Layer 9 of a small transformer language model trained on English Wikipedia (13 layers, counted from 0, width 64). Numbers have three digits each and are written without spaces.
In attention head 1, each number of a token's query is one row of weights dot the token's vector x. The head spreads its attention over the tokens so far by the softmax of query dot key.

Query weights of the head. A number n stands for (n - 500) times 0.0013.
q0: 408619361500350417515546371710438544489749593484425505437213527349472752556606691578416668340383342383608527403415457708651707194392502525664358340418498496489493437651418359620706495784762568
q1: 587530684677607589677365404623372502378252417348536902541676333437637376700526374372558496417724458429208513427681621557608278780649530615723450470512353509297578494405388404280376107452472498
q2: 463404687514454432421588632327542432709361641360545460687431607386557595747567435262399438438556455587380536431566641402513614505756505512485440408588657490236597345520428635332421396585573537
q3: 512207481376521514539282478385433519548491450578464455499578467621733428378440614389471671707688617301527336538419504571605774524655498795454526361540562489252706501665497494572407482433367387
q4: 568491703571501376398578475368544578507464348437432490438518604466470539411493515493497511524599459315564449401463268415416733538605415546599513581499537370757446594411512466527554660436373545
q5: 601409439365449482616554763388547544481491437714534346611773418621730487354305494468381472425471565361514737475546410548510443558489704614338428414690425462335269684335573664623628458386545532
q6: 486574368283631657209445635500552518409469333538500498429447675324657631467374459587440488601360381502543509655579455412759320410298394517554602680600224674635635456354442390627470536348452436
q7: 489492543539674453699459884355340651590556299386227273362393535549449593586504692484629629505537576277544357393463371432308555529458506671556543410478709415412597581645311457574528678667455665
q8: 484444534412687377532440577390583676457328488360585628651638504499399637443433358567433450378787720469507743641679322390544353475642477666561547263538478569441502530491507534684251518477219327
q9: 706559644431336649467393825492778365475563461336471651610344428387321482650599448625451412322467310610393432366267662672524467480429346453753501687314597371589277684568479217632518487498744622
q10: 517738579698438518462506447484742418467454293460528418501365539524553589448552373403521448467453452671366592519568408348576484501364366480555696493496536423506471462665637305527570590321532351
q11: 524613731531645332329400383346489571349511611380286559435352373668338435589543544363675711451552481381337260502449382443326661444432608669554577517516605499459743470585735736480512288633604364
q12: 344417545532376455592565541471401651709464569256505564513377520224595316267687450481433641475181524603507620558675660519331476337627345679596655411197617496499421385496530447531364677510652606
q13: 514548447410458465327783427621477416628778474585497547468585603559237343463552427370355408415448521351498476365303556328577375564534555721321672348567286619552568435297410467828309448356279577
q14: 614614666556599553464462490409390554496348455329409472507410596374510576576330574668403540511707731534269279398483705421685578565509565439323608420392540567504321448411265458485561720682496325
q15: 437361326591286505713574692521613535536455626694396642559590261587414535294531570592449432729552569313518447530729454478591481535469475527430536402548490365486203493589338624614529658281332442
q16: 388415504606428610424394629511607481424527616590297600612603349395431456271360675512405534616588408496384289410720733544551441448466408323543480579679426705442783261641493504414351604384598519
q17: 485667507530564554399609525541647342266696461651381361488613609358640490792691484517720560499277512290368573438521410503482426698542368652635565553661569386170226362466558447668483550614412522
q18: 597424546433543021559387539553778443665525442301359530411577491430519264534573566562639386527315732483455319628357406607512671508613325457600636622389412340336668744439619409489777582637511358
q19: 557544285696405473422621383520472563540438463535341561595551690633393511584592490573305223356439534531396470468534784508435783656430287524402536807594483278588363672556509405449294555722465499
q20: 482441510488518617606638348544494550535417574723333417309625415411263581554701660272287481517368382554472356348416449401752480462537626532454571603659561496395561403646358654711706323597382433
q21: 510633363500527556257345464608705145570533415709601427486377871490442644533520351618415435194644420696421510252661522668423495686436377522491389502466436414781316534648498304437567460308396772
q22: 565686449597539338425266621289640300549728603672516595318600252680564459400633382603565614524492399583353448769370621550441481707281431401585408505581517557443377670479380411535660483475807483
q23: 551451620341391648442364427691479644417333388415493594411726497471377414675553530411597598432617204621441664407435719528451497348580477398553574469484425607638472233500520671499419448416610669
q24: 457323517430684408537354568516446506490637533478327398573353588545455419536626324415680370468278449466659373390702545554449461597376595443569585466691450589489570666393692519819557422600442626
q25: 824222617630584520537618632573570469550626296295214538469383585593682459488465502458331540446471542458447355519541497659368748589541619578584655445355500306074498360469639651508473447733538300
q26: 615707610342536494550386651500595455508304583336637436405592465554459384292379308520533386355481535362344671566570340784288729569345475299660346507435437337336458530464649450576511560647600685
q27: 483389554655359569511586394529539246473465375353602410554517505337347550325451230549731421450473451731471915522619393552423595602527501691692496383423348476416503543352449505515322541643412449
q28: 520342590418581345510382639456425612471585536415508636587752575464695463279415367359468416654442596602367611156473390666557382580563664580443527394419608586291866393329253437829750569310583426
q29: 470565460626679442525300407485421371656634558707380410421826633364537415719422578558507609551349688502440467344443543452699427496511453425412443553378600433435443525537306676470293646388355529
q30: 481412584703348641554209731595699504450170480381582616348616228423604633591552656342559279521653599495308694220341384447351671457406350483519249424632746601416657408637347400727503473721324490
q31: 508412572514464458447503714337451585343729396547625452587548506722504295537393328434708421544672579476599284583549338530595444512469420541436544284566628578342701606504509562544589316437335490

Each question shows a short text with each token's key, already scaled and adjusted for position as the last token sees it. A number n stands for (n - 500) times 0.0043.

Then comes the last token's vector x. A number n stands for (n - 500) times 0.0072.

0 "ism": 493581473596493534518473491449562428517509500522434500522536507538527395520547565532484503504464
1 "!": 559573413748484528489508471394560461565470496495420495517505499431566355527634616489459470519459
2 ")": 559590470812476502484535497458520472536465486441423526598534468461565244503634584505442517501484
3 " the": 501565486693489482487532487473534444584536468481391510596575516500525253545581582480490514468513
4 " mountain": 490527453671505535454551487376563431519554521451389534483582482496521359565638609472499465563560
5 "s": 501515492723548557512488486373599448481544527452440503528603460527474390545585531397449490557528
6 " of": 455489512749518531526500488388597438545518514506422500553629474520463339528583510448475469517532
7 " money": 530470490696523526515583478371558433522514513498382499504591490499498341496612522501440504555514
x: 596586443455273400431514843690737605814591474480493481464409562537291452491686330634623443274415564704652746511498493421615437413305421506468689531373582370545372672412605337587472413300330326
To which token does the last token give the most attention? 3 " the"

0 ")": 490585479596486528521470493451555427521501503513437497527535496545531395517535550545494498503458
1 "\n": 508592496718501482479464490397568431588454532404392479575538474542523360515577665526490457481418
2 "-": 513581462676474443515469470394555469554436529328396499558549476506512349529530643541460475436473
3 " Col": 526542425688531513458486519419589512539406535437388531447510457452503348554595717516454497495469
4 "or": 537549469655508508466401520421641557504391541469424473471499495458480298534583645457427475504518
5 " structure": 536500457673503523442469467399672517522396500486437481536522466453467305522616664493478467509531
6 " de": 517477493684512510447469441379619447542360480466410533536528536481498368533552582505490448493539
7 "script": 516515446723502540480497457381625471556386494471368485503501510469485458505518596516460478546533
x: 430462612408266451584492514566515643760492488364549569345544564664408458378529202816756459251372676842599579525406443496488495404299429645620663679528586295473327624525549414547654534332270360
To which token does the last token give the most attention? 1 "\n"

0 " sequence": 491579476573492530515477491460555438506511499524442497522536502537534402523542549532493499508471
1 "s": 514566474816521536491471471411557425510506519448415511511548489556537388530614594479447492512450
2 " or": 478503498868512517519508474504538449518460494445392480538554494543513338544557562483474497506504
3 " group": 499481430831512591492554487449548424497515511544415491460557523527517387508583613503519458516509
4 " of": 480520517746488555517478486433531428534521470489434468557596518553494295538561580453515465453512
5 " image": 537452442761518550486530482410572440502547543532425458442585492515476332503592582515503464514510
6 "s": 536512495771522556499468477438540444462528482488481448527570518544522282523609554441438467507498
7 ":": 499515533703493548529514442445541430526515483495474456586573505513532315510616497503492485477496
x: 653468430429475334371736609397576555509602348608604510411405612519358371472588336733435187519595617814610745712501548662429426529265468502608639644309298234421439627383547348516576545432369557
To which token does the last token give the most attention? 4 " of"

0 "–": 483593477605489531521463492448559428518501495522431496525534496543534385523540558553495498507463
1 "4": 516600460864511499468451520293471477598521519344427505535519469447535285544546689553493493488441
2 "5": 535595507820515493448471513296415492583546488361500499565507453473541249559536665541541519467458
3 ",": 494537539813517532494540498446445450659516503353448568536507442461552283554605527530589530492499
4 " ": 495446452841515538470560495419514432667486536443408638417540473544489442525501493541560521474502
5 "4": 469487514719510569431567501431397429602545575425388536446530442496514362509540539603571472469471
6 "7": 503464540792539577407552503396340447592574559432451524431519394553521317541530583571591502446445
7 "-": 519428533744513512508542447413349442484612501347492533486493479515506324612566506554615499446532
x: 625309449409426286590732545428605508458780286336676646376524609498327485404600431775417322542529574612511780436629471614343404611307524563553363471504715575542373514225374441665345569592508389
Which two tokens does the last token look at most, in order? 5 "4", 6 "7"

0 " or": 490576477601490531525472490454556428513509497515430495527539499549533391523536555540489498503459
1 " region": 481522448818502548468525460345568383576555532412401506516564526524520389491600636518501481508455
2 "s": 496492515816528554479473455392593389546501575427426534533566497551476380527591540471512502502465
3 ".": 474509533853502510514540443393602413565485558421452534582595495568534339511570530496520505486440
4 " They": 558506440830521481502520462543537429611477535419385496597560511562540363528567607470484506481393
5 " ": 544514439764518484505533450404525422591478477449415532542601502555512363535576545465418515450452
6 "ob": 536512468699517532428497433404515402516516533500387478494539548546505337569605617460458456469456
7 "s": 563487453864545572466472437424548429497475523454383506496520516590506406531579598435446468495460
x: 555701497391366400473449668624591560693493509462716349339421542682483516446504427739367352596494620727618529491416364607339633573286479537786852605313476271683341538349315458522483375421290407
Which token does the last token look at most, and with what share of its attention? 4 " They", with about 70%

0 "acy": 492574477590492531519473493454559435515503498519440498519534506541526404520539554532490502502463
1 " the": 471578471745500495485496498409553438574547476425384501534557497526524344551533577484477519497482
2 "or": 473595451742513578467487513427588476464552542453390540430549488522511392558561607446490490540561
3 "ists": 495567464816501554471512484455596445477478501527426528500542505524516318545581593456447509517586
4 ",": 472549514715491515527548478453509407579453446521437537558578497494516309534580570477433542466513
5 " such": 529486473789478518469539492482474403619462506481367538526554492583515352539484570520482515473484
6 " as": 496547459723479490509541461404490411596473479480388485514576461550504343528498531517450470470454
7 " A": 463489401734525562487508480482496425566480473496370548455492475518555396549555565501458483486532
x: 548476532630209537488597546657419323433735353432593400318467559785524420500539230729508366515307477572560774622701527584575587518268533436701581670348570425562258518332378531648414515477367318
To which token does the last token give the most attention? 7 " A"

0 "b": 491580466597495538517464490440568428513510501523432504519536503543533383530557565539496500506460
1 "ic": 488553436863518545455449485330579419557523496447429488479533508476529424547642709465434488499536
2 ",": 447481492869543557526530501385546440578446458477453543515561450449516317536638621468437519525535
3 " or": 465426461964516551504526491495503432592457515448369556487505480500505342555532610501514536492531
4 " Christian": 497431382895508570501553474430568418542513521571375541429510476503526431540565660521477487526580
5 "op": 469482424783529545526523481288578440515542489547461565431570421461483399564629616431425518541599
6 "ho": 475484419832542566505476453339616468480488503468425491497548479469525409554610553434495459580546
7 "b": 507510395877552600500494443432561520475517490477429493457532393528513473528558548419535483568571
x: 507356457472471358500499546690498653512772378341685476302574499665577512504446408766594251484565647685567600588351442714317438369313316704595787645633405615560227518509539399458479429380345322
To which token does the last token give the most attention? 4 " Christian"

0 " of": 487573476586493530522468494459560436514514500527433497521537501542531390521540544539489497503465
1 " the": 478577458778502486493502499405555437578568489418371500532555492526528334545534577496460517501480
2 " Ghost": 480554414638517550447518492329578485491550519509405524434516460453552369559632579464531490559577
3 " Horse": 481535455620509538411479481324564466464476479516459499466505444441572340577609528457501489560550
4 "man": 457556517663495526461445479348540455487430476547482476466555443488545311571583518418462539539532
5 "'": 452500525690488493498490495373586451595467449551443526510543466483495302554515515469443547539548
6 "s": 479584447813513515498480526367501474513554431475452504463537428533575429571491551454371519563481
7 " pro": 480547445775535544423532475351510397507479510541392523476558474517517346573538526507412503545485
x: 455424410672395436506413617631796455653607442429670608464602483692444444530580313780494403503455524544692754520693537420320514544426327543499567564330472261707320427299435257648564367583250291
To which token does the last token give the most attention? 0 " of"

0 " information": 494570482583493524515480492456550439514505501516445498523535504538528413516537549533490500505465
1 " de": 509532449734518499475499478347564448555453514467373546488515539489492422533560580508456482504507
2 "script": 509528451710498533488511474387576468543429502485372498481491521478480474503509563522468494543528
3 "ors": 492551488731494554492500486404613467542418514496411487512514505484468449503552536514498501507512
4 "===": 482573515761473469513462495438543401585448492488457462564562510507474409480466532531478487493440
5 "\n": 496580505668498493464467489410550425584430515411424479553542458521552394500507617536486478500398
6 "General": 533594474631490478470509477466578493543446544419392509524548482517528347525559635517458473484507
7 " information": 536591494669495495457548470442567469546429516465416515549568486520526339508586582530461477506510
x: 427724476571295323471554767540651572678571482349514521441396604539299370481709305684506362277473703719520726665459500510456410550317412620694719597263508232432472729335586379484553342459406483
Which token does the last token look at most, and with what share of its attention? 6 "General", with about 60%

0 "Á": 487585477580492527514471495458559437516498500527438504523529499537531399526543553537487502504470
1 "fri": 528573450789537485514474489376526487589417539441404518449519503521466425567613677478491532496416
2 "ca": 494510513694518529535481495343579522572382498461437474479462462516426466559558614507514509473474
3 " (": 482511519747510565502492508334537463622413456363427504531462405487418370553517603522548536499463
4 "Two": 471521446682478572448437498456502433639394524465385441454470424482548462554474633534557435474477
5 " Yan": 491601406729521556476471492458481448533391505528439454358521362511556383521603602458518499534513
6 "ke": 478503447723504490522390490327514472548409512524497498421479369481531376537601616472541559520459
7 "es": 465492466748500546505439477340497470519423436520501495463449379481559488530556564529498529534444
x: 578474406544421395450436527601664578619568483478477582437527533621531601384558469682839370581408682747699836660535586524189455487186393513608639568366458411491376482269368535527251430270518383
To which token does the last token give the most attention? 4 "Two"

0 "7": 488579482584493527514471493456549437516508500515443503529531498538527403522541548540499502502468
1 "5": 523592495797519502468495492357480472577553527352430508532539469506528329529582614539507503478450
2 ")": 526565544763474494462544501453495467562500537373455547581524470485520256512628542538549528484489
3 " by": 478518473672475489505522508399534439600516500507398528528544543476464231521615561509526476442503
4 " a": 486553455647488483506528513447485457569567452456374532511550548515507316566587562482450469500570
5 " colour": 487548458691516562477558476371534426468598509472373515482556492549482429591607617466511479549533
6 "ist": 480507566683524562478551473377526421451525452506456474513570517562500360607591577475488475517515
7 " by": 468511497675497547521565503380493435526530438552416496526585533505470223568610567455491470476532
x: 444502517478492366419821725653607419634695400405543495444475485559377372373567376688541198552498459541525715637646446484517453611261304533543611672417383443522350587294665287517508567460275632
To which token does the last token give the most attention? 4 " a"

0 "p": 495572475586496529517469489450557437510499500520439498516532496542530400520549560539490496502459
1 "ly": 545522430829530481453503431412537442517453540488409560523495508535525391546618633478491496492477
2 " (+": 512518480837490554448537433450438369520457460495459500551492433486508407505572526565538503502488
3 "6": 462472533726511568465500487398393389551478453485495435491565421547520477508477613531526481485397
4 "9": 487493553759516567438492485406351402550507467463521442480538396561527388523469584523563509473407
5 "%": 469546533809512588460495469442394401523487471436532454487482420547561439478507587537586495485484
6 ")": 481555546795464511485505465497484408539489524421507499589517472499519347454584501515589535483494
7 " in": 478486536726470493491487479473514414597503502476460519567541515488429301450585492553565474448461
x: 476537469455328384301873586698714461481635399370659585569588558420432363278477416768449368603441602698504718521508404514506479691401354586529634668304506286508374407347537305444376504514447586
To which token does the last token give the most attention? 7 " in"

0 " years": 497578480595494529518475488456553432523504504508432488529530496543528396512531546543495499503454
1 "\",": 521559492733482494481523495388501393625508466456410541552516483460534326518549592527486549479431
2 " that": 490564449758492533471540473471525406586541485489386533585568519509564319524512618487514513480467
3 " he": 536551422801507448496592465511484402577508500457401547539591530538550357540505588494459522518496
4 " is": 553491444739519507531530448395479419579526446478375487547519512569489315551524597448469521492387
5 " a": 497483492708489535533551476429442391549567416422336491561514572588502407557482546513525478479483
6 " teacher": 500508477694505606509603470353502398499587469480347509481547525539486418564550588486503478540497
7 " and": 496491514731502510522560485448551461518465460491391495544590532565486308594467525417485498513545
x: 500674337563467498494765761515512504555689524353622347430547569522392408539563432587542216418411481627571673478540461562389414613227295365575622535374559472560474672448511230623587649412127632
Which two tokens does the last token look at most, in order? 5 " a", 2 " that"

0 "3": 491574483583493527516472494458544441514505497514448501526530497536528405521540548543497499502467
1 "–": 508539456797508508513476504395439496586527496395414517460462535428492350494587661543485495499497
2 "1": 503499435754508498461484546388440530569528496502476539432487445440538401518486589551423504528475
3 "7": 507521478783527503447494556385387531571499477503506487457484391450532361509471587574439522508478
4 "5": 509542504809526491460509527375377499577516481485539507502490393469538344531476556552490548491509
5 ")": 485584541777468501467557519466453470580497503418496541564518422463520299510563485530549556503545
6 " by": 465535460712466495503531516412515441601510487523397529499540526477472251524585554511524479455524
7 " a": 480556450662484482506529517457469460571561448477385536497545538512514324563569552485453475504585
x: 448578446568370500483804635663485295540772390377588534316411525682370386490584299425508322457395631482537826444654545595703488511320494545746594692436538427507414508373524277562226529527291380
To which token does the last token give the most attention? 7 " a"

0 "T": 484583476583492531517464494457560437509500496518443501522528494535534396522549551543494501505464
1 "D": 497553454781519502487420501444556468526466506422447490467488507474508407548664647490473508503471
2 ")": 468580526705473494463489504458502475513455463459521514543525454470555268507683582474474546494492
3 "\n": 490576516691500478477460492414570436600431517422423486588538463528523341516596679521507468474422
4 "-": 506589468653470437512461482401550475555438520333413499563552471499513335533537653537463482431467
5 " T": 517543426685522528470470511413589520518366483402407540461507442491513373544614684553478481479458
6 "ex": 462506474631504504468436493385622540509443501461446513446464473487517363551680653493487475520485
7 "ture": 491509469699504493471452466399654539495406492482440525476488442484549388525650644523505485522504
x: 672561447569353467414596657589653708661641493398524497304412432589475479442627297637678433285561692801587764692501335517333395527188309611588610511435505271354388485432539607536489481343465350
To which token does the last token give the most attention? 5 " T"

0 "\n": 490583484582491525513468491461565434526488498516432493533534491544527401519544568544491493500458
1 "In": 525604429734510505480474475448558477582468510377365504492505498483488375504598648536475455486424
2 " April": 573545420727522483486482484446547465583465538405365510489479514405539376441557600578440445540472
3 " ": 576500451661523418472420486403628503590447546415412521549471557440509356458488411549475507495459
4 "2": 565523466650524434456418487394564491562477598432402490537483515434524303454495485571480493509390
5 "0": 573553491565526418425444496379530524573462562407413480563463483440541280432498465600468527491443
6 "1": 595525496658525425421444480402532510565513583408459525553454487456561285502515492577491515487427
7 "9": 580562493661524453423498492451496511576492553394452504562457462451511305484533487592519512471468
x: 464459693682450416523705476617618557572793555251485572480543464291307543390452373808602509491551674699381728456361316457315365443395441746597518536344459467725459755294509407340514455431499332
Which token does the last token look at most, and with what share of its attention? 5 "0", with about 70%

0 " of": 488569477581493528521470494461557440513513500525436497520535501540529396519538542537489497503467
1 " Jewish": 508505435770513517473524497363562413573524512468405493487518499454495420529597619499415506527509
2 " Students": 465547464702531552487521487374547402539489502519459490503561443429498410515595563458389534532490
3 " of": 453541503753499503516460490421586424555487499525447483537606488487474365487557535450422490500532
4 " France": 476511455779511467484523497391550396589483548556444493469551467449462365462572499528417537531543
5 " (": 475491512733500496501477491389520379614479496463438492554495461440440286489507472529473588496465
6 "U": 461510474725506579452429501458493386599445529458404480391474461522476438491462546543515520470408
7 "E": 450470475758532548453425477419509391560494554468482490426418409510502411511555545504574556480464
x: 531374477517421656387507531654534488585716473418709542571591453564424399457451207741448385452321589770570733484606538624289425685302455455648632394279604491748311454318377729523348540411479250
To which token does the last token give the most attention? 6 "U"

0 "s": 490574479585494528518474493453554437511506499521440501519534499542529404520539549535486499504466
1 ".": 521562474876513507511505480383573469555504534408420533540538522527544324516581622481470513487433
2 " No": 554558429716498550496492487539520494557503480406403491488486541466506368464569573509520450455501
3 "wa": 530557449661521529490407458425579504436513517436433491509463546469538395497633572455556480526465
4 "day": 516502440704514532539463467380582513500540483443415487526456502463543478493579569511531460566472
5 "s": 528516462745538503529463477424574508468566478453454506573498499483529460505596478496460496560482
6 ",": 474497516727515493545523466450561453582461473464436519581528472458530396492614479522481516519474
7 " such": 532465471799478516458507498487484411634451514463367537550524502565523369523492558535514513486482
x: 395680498574413468358528854573603246713594314425652519276514540519306435484461387833529516393390636768457692518373473555560532373415476465739547751364551268538447551373476398530397667324323542
Which token does the last token look at most, and with what share of its attention? 0 "s", with about 50%

0 "ists": 494584477597492533520473492451554426516506500520435499525536505544528393522543562536488502503458
1 ",": 512487502829522512510526482419517412633471521432397548526539480474515328517585578520471536478455
2 " such": 531464473827480526463533500468464398637462517468360537521542486586505348541481579532505514473480
3 " as": 496557454744474484513538463388483405605480479469386476515579462558507331530500540515456470463447
4 " A": 463491396759526556488509485465496422578484470483362550457495474521559388555562570502456485486524
5 "lain": 429547434680506559481503462340553456516481501542404535420511452516562452563651627446510511520559
6 " So": 465482399740531558465484460399571449536419468496429565461482429491534424555639566445475504514520
7 "ral": 459491412826499525476453468371589441507430499567460510468523433485530487523601593464442522516529
x: 542355502487462505442518668701701677727613336346630619311617513739536467401518455728661400517491525651513751773517439452334433434274351539599652586366466282521301488526396500470450474260266340
To which token does the last token give the most attention? 4 " A"

0 " \"": 487577476579492536518468496457554436511510488519434501519530499544535402528534554536491503506465
1 "reg": 528562442820507512506451497384556466518449525432390498409528529543496405547560702490440500479415
2 "ret": 542534479790495521518465482364597516488364463499419487472526492540506388543561676496442477504488
3 "s": 524495495792522544513480476396568491505390455515433496479545442564499380563574584467386475526477
4 "\"": 516528512787467519486546469379579443526433446488438506510519449497492326556573615498449495547503
5 " his": 532554466745487484496540503419492425584494409506378478552558525544560312587453592481408504514464
6 " re": 525572451651544478430532493342496449503446460475356522473562498542511370575512594490415476537486
7 "mark": 522612474701490481463474454312563463496468442481366496530489549537567409560488579507519506533437
x: 555570345381479511601534545514548523753558623489523547234529386551499561497621243652601467229496838816661690444351279552573354608341280540789565643425487406531375559309439430446657574470241384
To which token does the last token give the most attention? 5 " his"

0 " re": 486587475597493532516467492447567427510514494517422502527540507552535389530541556540491500509460
1 "mark": 501618449841500503499463467290602458527517486419387527489522538567548426554614686498567491513421
2 "s": 504553501764501579483440467392592467481511427424426531549494562560564408533578594506547471496434
3 " \"": 510555464797482542489463486321570388563508463434376527511541523558549297560554590520497478487442
4 "the": 482612416781500522474489473395519425552480463451351469459551449571602402559458689472421455529449
5 " most": 503596445858523546495495469468496429550477477432345452489554434624589397576476626442444440527475
6 " ": 513617427843521554487524462429543437502462463437380517447594452631576379566494549458440454512547
7 "ban": 492577470779505595474496446439493426438451504467368410415550462603567337507532619489505438533502
x: 583322516488461507566438561798686448601580545353717445361552633631519546344357387671638266189593587651604589616458517672508398471192450648451491630501564335675221498372452340487653442506329505
Which token does the last token look at most, and with what share of its attention? 5 " most", with about 30%

0 " contract": 489589481594491534516474491447560427510511496523424501523540509546530385524547547547496503511460
1 " with": 494556454795492502552518512365520457572588468475354509486580551537504252536644523497473450483441
2 " the": 459555463813486493533556510451517443562647456486380506523615508537511284546554537479453503499520
3 " famous": 500552457815490543497559530370530435558608515500359530482602502563534291611547543469474483539564
4 " Editor": 465635445699500574500569512345532422538535494546376499441578467475480299556584581475453516501584
5 "ial": 432575521677483527457468500320598412540458482550430526525570529485479328573544598459449547481598
6 " Bru": 420538457721529507447494514353561411550396496612420565475565453459453330573562569475451554544567
7 "gue": 467546468732517457469462477252549460563439535556432521455453404457483316543558513499446582551546
x: 426329445630482543427487450644707647666686569311588538484533440585415438482637365644687448314489861690743683562673386415434346442324319584521741570455601422497207559300421543405477450388363287
To which token does the last token give the most attention? 6 " Bru"

0 " Editor": 488573480573494528509475493453552439516500499524445501515524504526523408516542550533495503501472
1 "ial": 460533487762507506457482484366556412543463492539458523511554496474513456527560623505437528506531
2 " Bru": 455514462748535495460501506395532427542403489587452540482545463455458421543564577498444532552522
3 "gue": 475531475710510461475465471303539452558431518546454513480457437460482388513551535519465559536514
4 "ra": 463551493710524513490487461344545448521434484543467514550469485442502458542576508503496565504516
5 ".": 454571504777503511504545476388556431592446467497441572599536480498522411531539562466472570497475
6 " While": 547525460706513498500551458488538470589508525469370501560521487516510323496583517508490496483425
7 " working": 569502482704504489485565464448514426561508528467373498549558484534535358521538507537482487523444
x: 418716530539279374441608800688620349750609374507576624306524662524245543459633421660515557331310590755485645547364492615396384383411362582593571599346640287566354586360616294545563575424242442
To which token does the last token give the most attention? 6 " While"

0 " by": 488583475592490529526473494447560429520516500523425494525540500546532379522543547542488499502459
1 " ": 520561429863527506492500495329566440577526505395372558488556558552514338550589574502457496472478
2 "Feder": 452534498744513483443490487393512401538482528475361501431526560526496339552646640514445526491497
3 "ico": 445496487757520541454463481361638430581450553502432563470478490486470348534637599460504550468587
4 " Am": 437509441739527576458444477448561432617415520493436544458497450467489404545646527422480558482565
5 "or": 435583428756493547491442502461595471569453556529460513416519431489488419495616601416454549482565
6 "ó": 478546412803494519483467476461596462604430520582488497463497447454456351524597560414450535493602
7 "s": 479557442832526558500481477394509422578447480527491508496525390521479439526567570381416579485557
x: 498511508555387474508432635626605809710644496347592509539490500640513405532463472748540308592387609647650499597577451568297450471266472504728865620397399427577287614316297414503308389218381414
To which token does the last token give the most attention? 0 " by"

0 " round": 488587479584490529519470493446556428511511501520436495528540501541529394522544553540498496509465
1 "ab": 478596435852501555470453445436600474519548556443419531469530517563493437524626619485524460506518
2 "out": 497589434827498534494514429439597487472521527488444508501521465521550442477594575511581447542559
3 "s": 533553462821514520487468443473577495435517454471455482561523502535593419492566484492468454565492
4 " and": 455535489865496459526518466490583464528477453477405478582586500552568350527548495453502484539503
5 " became": 479555463776496521497551485372519398600565465489341524524541482575490304531555527500530510510422
6 " a": 474560507679489510526547478401476382558577456400319496563548543589498381578492497516509483495505
7 " ": 465551474734528560497546480322544412491572469420352564484567551588512406598551544479487473508518
x: 519564477399343485608587636512604416660693359447765511032399615686506442476502306616509212403405600594535747386577445432422460671601601570620529630484408464676379521231404428526503477640259380
To which token does the last token give the most attention? 6 " a"

0 " describ": 494577477582495530517475491459559436513510498524430501522539509545533395526544558532488502505462
1 "e": 556559437810528518499491469363543441520484531393389504499504514515530402535619641495430490485441
2 " an": 502553470746505530485510469420515434571518435410354490550548543547510387556567596479455477514507
3 " image": 509538448721529577483563470340581445471556509478371501473563508529489388556617621485512471528515
4 ".": 508548529742522527512535478351598480476534492434465518586579535545542236568614553452499492503493
5 " The": 514558430733495500482516479498576476550553475441371514548544528522568323543572602463517488476511
6 " text": 500581445694513566459534476421566449493520485436391514466536520520564373580623633468488471541553
7 "ure": 488594489643489569482494458372587460480468464471420481540563542499541389568594639461483469493544
x: 648417523424526371562530633574569624731661538349613592376430526644494357489555441642580361324453578778460773647545475473453394480182371613644529641541423182496373642418593378574703316308198480
To which token does the last token give the most attention? 5 " The"

0 "ing": 491570475590492528521470495453553440509510497522442498519533503538531404519538547534490500506465
1 ".": 519573463877508501511500485392569470560504523411424529550545513519555324508570612483463516492432
2 "\n": 512589480724495484488467489447553448582458516415405475564539468546535383500546658518494457481433
3 "\n": 510590484671498479466478487458587462578414525412400477564545449547524389509526660514473458488448
4 "====": 481647515702462425487465514510576474568419542489459485535587451544502401512513571543441430486507
5 "Col": 499589454674523489451449521485582496507424534444421498429560446471524407520555634510430473531477
6 "or": 510587473661508498458391518488632533492432559459449471463536469474513355486566593462448478522522
7 "====": 489620517716478435484418513538608504524404536520507497529573452503512362490515543507442449511545
x: 626767346635428396381765452454541512487380321354680663579498497560341381475423408629541316467707472604605677747631392611421325673515364447698559605451665368452590542466431180468310506504452249
Which two tokens does the last token look at most, in order? 4 "====", 7 "===="

0 " about": 495574473599493534526469493450559431515520499520426496525541506548532382522539547538490499503455
1 " object": 540510464800485568463559474378545434549533484432363463483558553514465331526590617516506488528508
2 "s": 531508509822496569504492475383570413534472478466411493523581536569483333552520571484452478493464
3 " and": 488460503875504492535557466476576446546460469482385473563607527580510308552518547455480492506486
4 " events": 549503446868493561502561470443506383568557502471361480510566497553540327492543570500439484533421
5 " in": 498499494772492497518504448426548403524510495473365466557590491548496289482492414522466449508452
6 " the": 466524459825506487500516475471571433537597516437344472530562486525559352492467445530487494552508
7 " scene": 518535425751511567483542471332581428493598528471376481452582486513563328526561552483504468579520
x: 581532510382333394465452693601716663759699489481599569361445496596286480434519203616611486314590588804553640584413473400553310451316219568509619616532562378683313668372533387684529415447345400
To which token does the last token give the most attention? 6 " the"

0 "as": 487592468608491534524463490441567422520501499522428502525535502547535387522551567542490500505456
1 "ma": 455560454846529551533469454300577451551458513436380526469490478533461465548629659519518515510485
2 ",": 439450509823535565540553492336552441627438480442402600521485460460490409552615590545505544508492
3 " (": 489459473867506576483535483374500389641460490391388562492481439480468358519517616584554545492432
4 "the": 454516439769480557462476473406491382613490506430345480463496460571546459544396689508574478482446
5 " Ghost": 497529373714505607449496467308536452539461501480383462388460383495583485542531654488599457533534
6 " Horse": 492509431652497558398426474302540449499391460505464446431464401440600370564542580471530465549509
7 "man": 461526507701477544459386471333519439517341459553497432437520408492563331560517556432493533527495
x: 479362506543545416641457604698689714727691611439579491510584539609514448379601365648674314323598484855706546668621456516274401417236342442486501673379566455513380489376346472486458427199369360
To which token does the last token give the most attention? 4 "the"

0 "gar": 487573475585495531515471493444561438515509500521439505513535506539527401527549557533497502503474
1 "ci": 486540453840516532473448472341602457517441508483451551470507530518475408561597680474498526474534
2 "to": 486488475796528563501458455374600446493433509481437538520497523487457400523587633465503493497565
3 " magazine": 492492468774548538486547467343597426516516482540447499568487495450479472501625548495502505548508
4 " and": 482535493746506462480490481445566429565472463489421515613532549459524337529544519429520552490520
5 " as": 471544433720487522479506484375499421559549451472364566529526573477472337517571564486527480491495
6 " a": 454558464711479524493517492458487408554555420453344539541523584534549417531503556506514485501528
7 " bi": 464562460675536581445545474419503411489562469439365524480534491539501430591599593486528471517509
x: 541378470567380563482504643764529533670738443381607496273534617644587472632432146564391256480467566630505822495519322590491441547383347625667562579555391325681253436311443344622508470703324386
Which two tokens does the last token look at most, in order? 7 " bi", 0 "gar"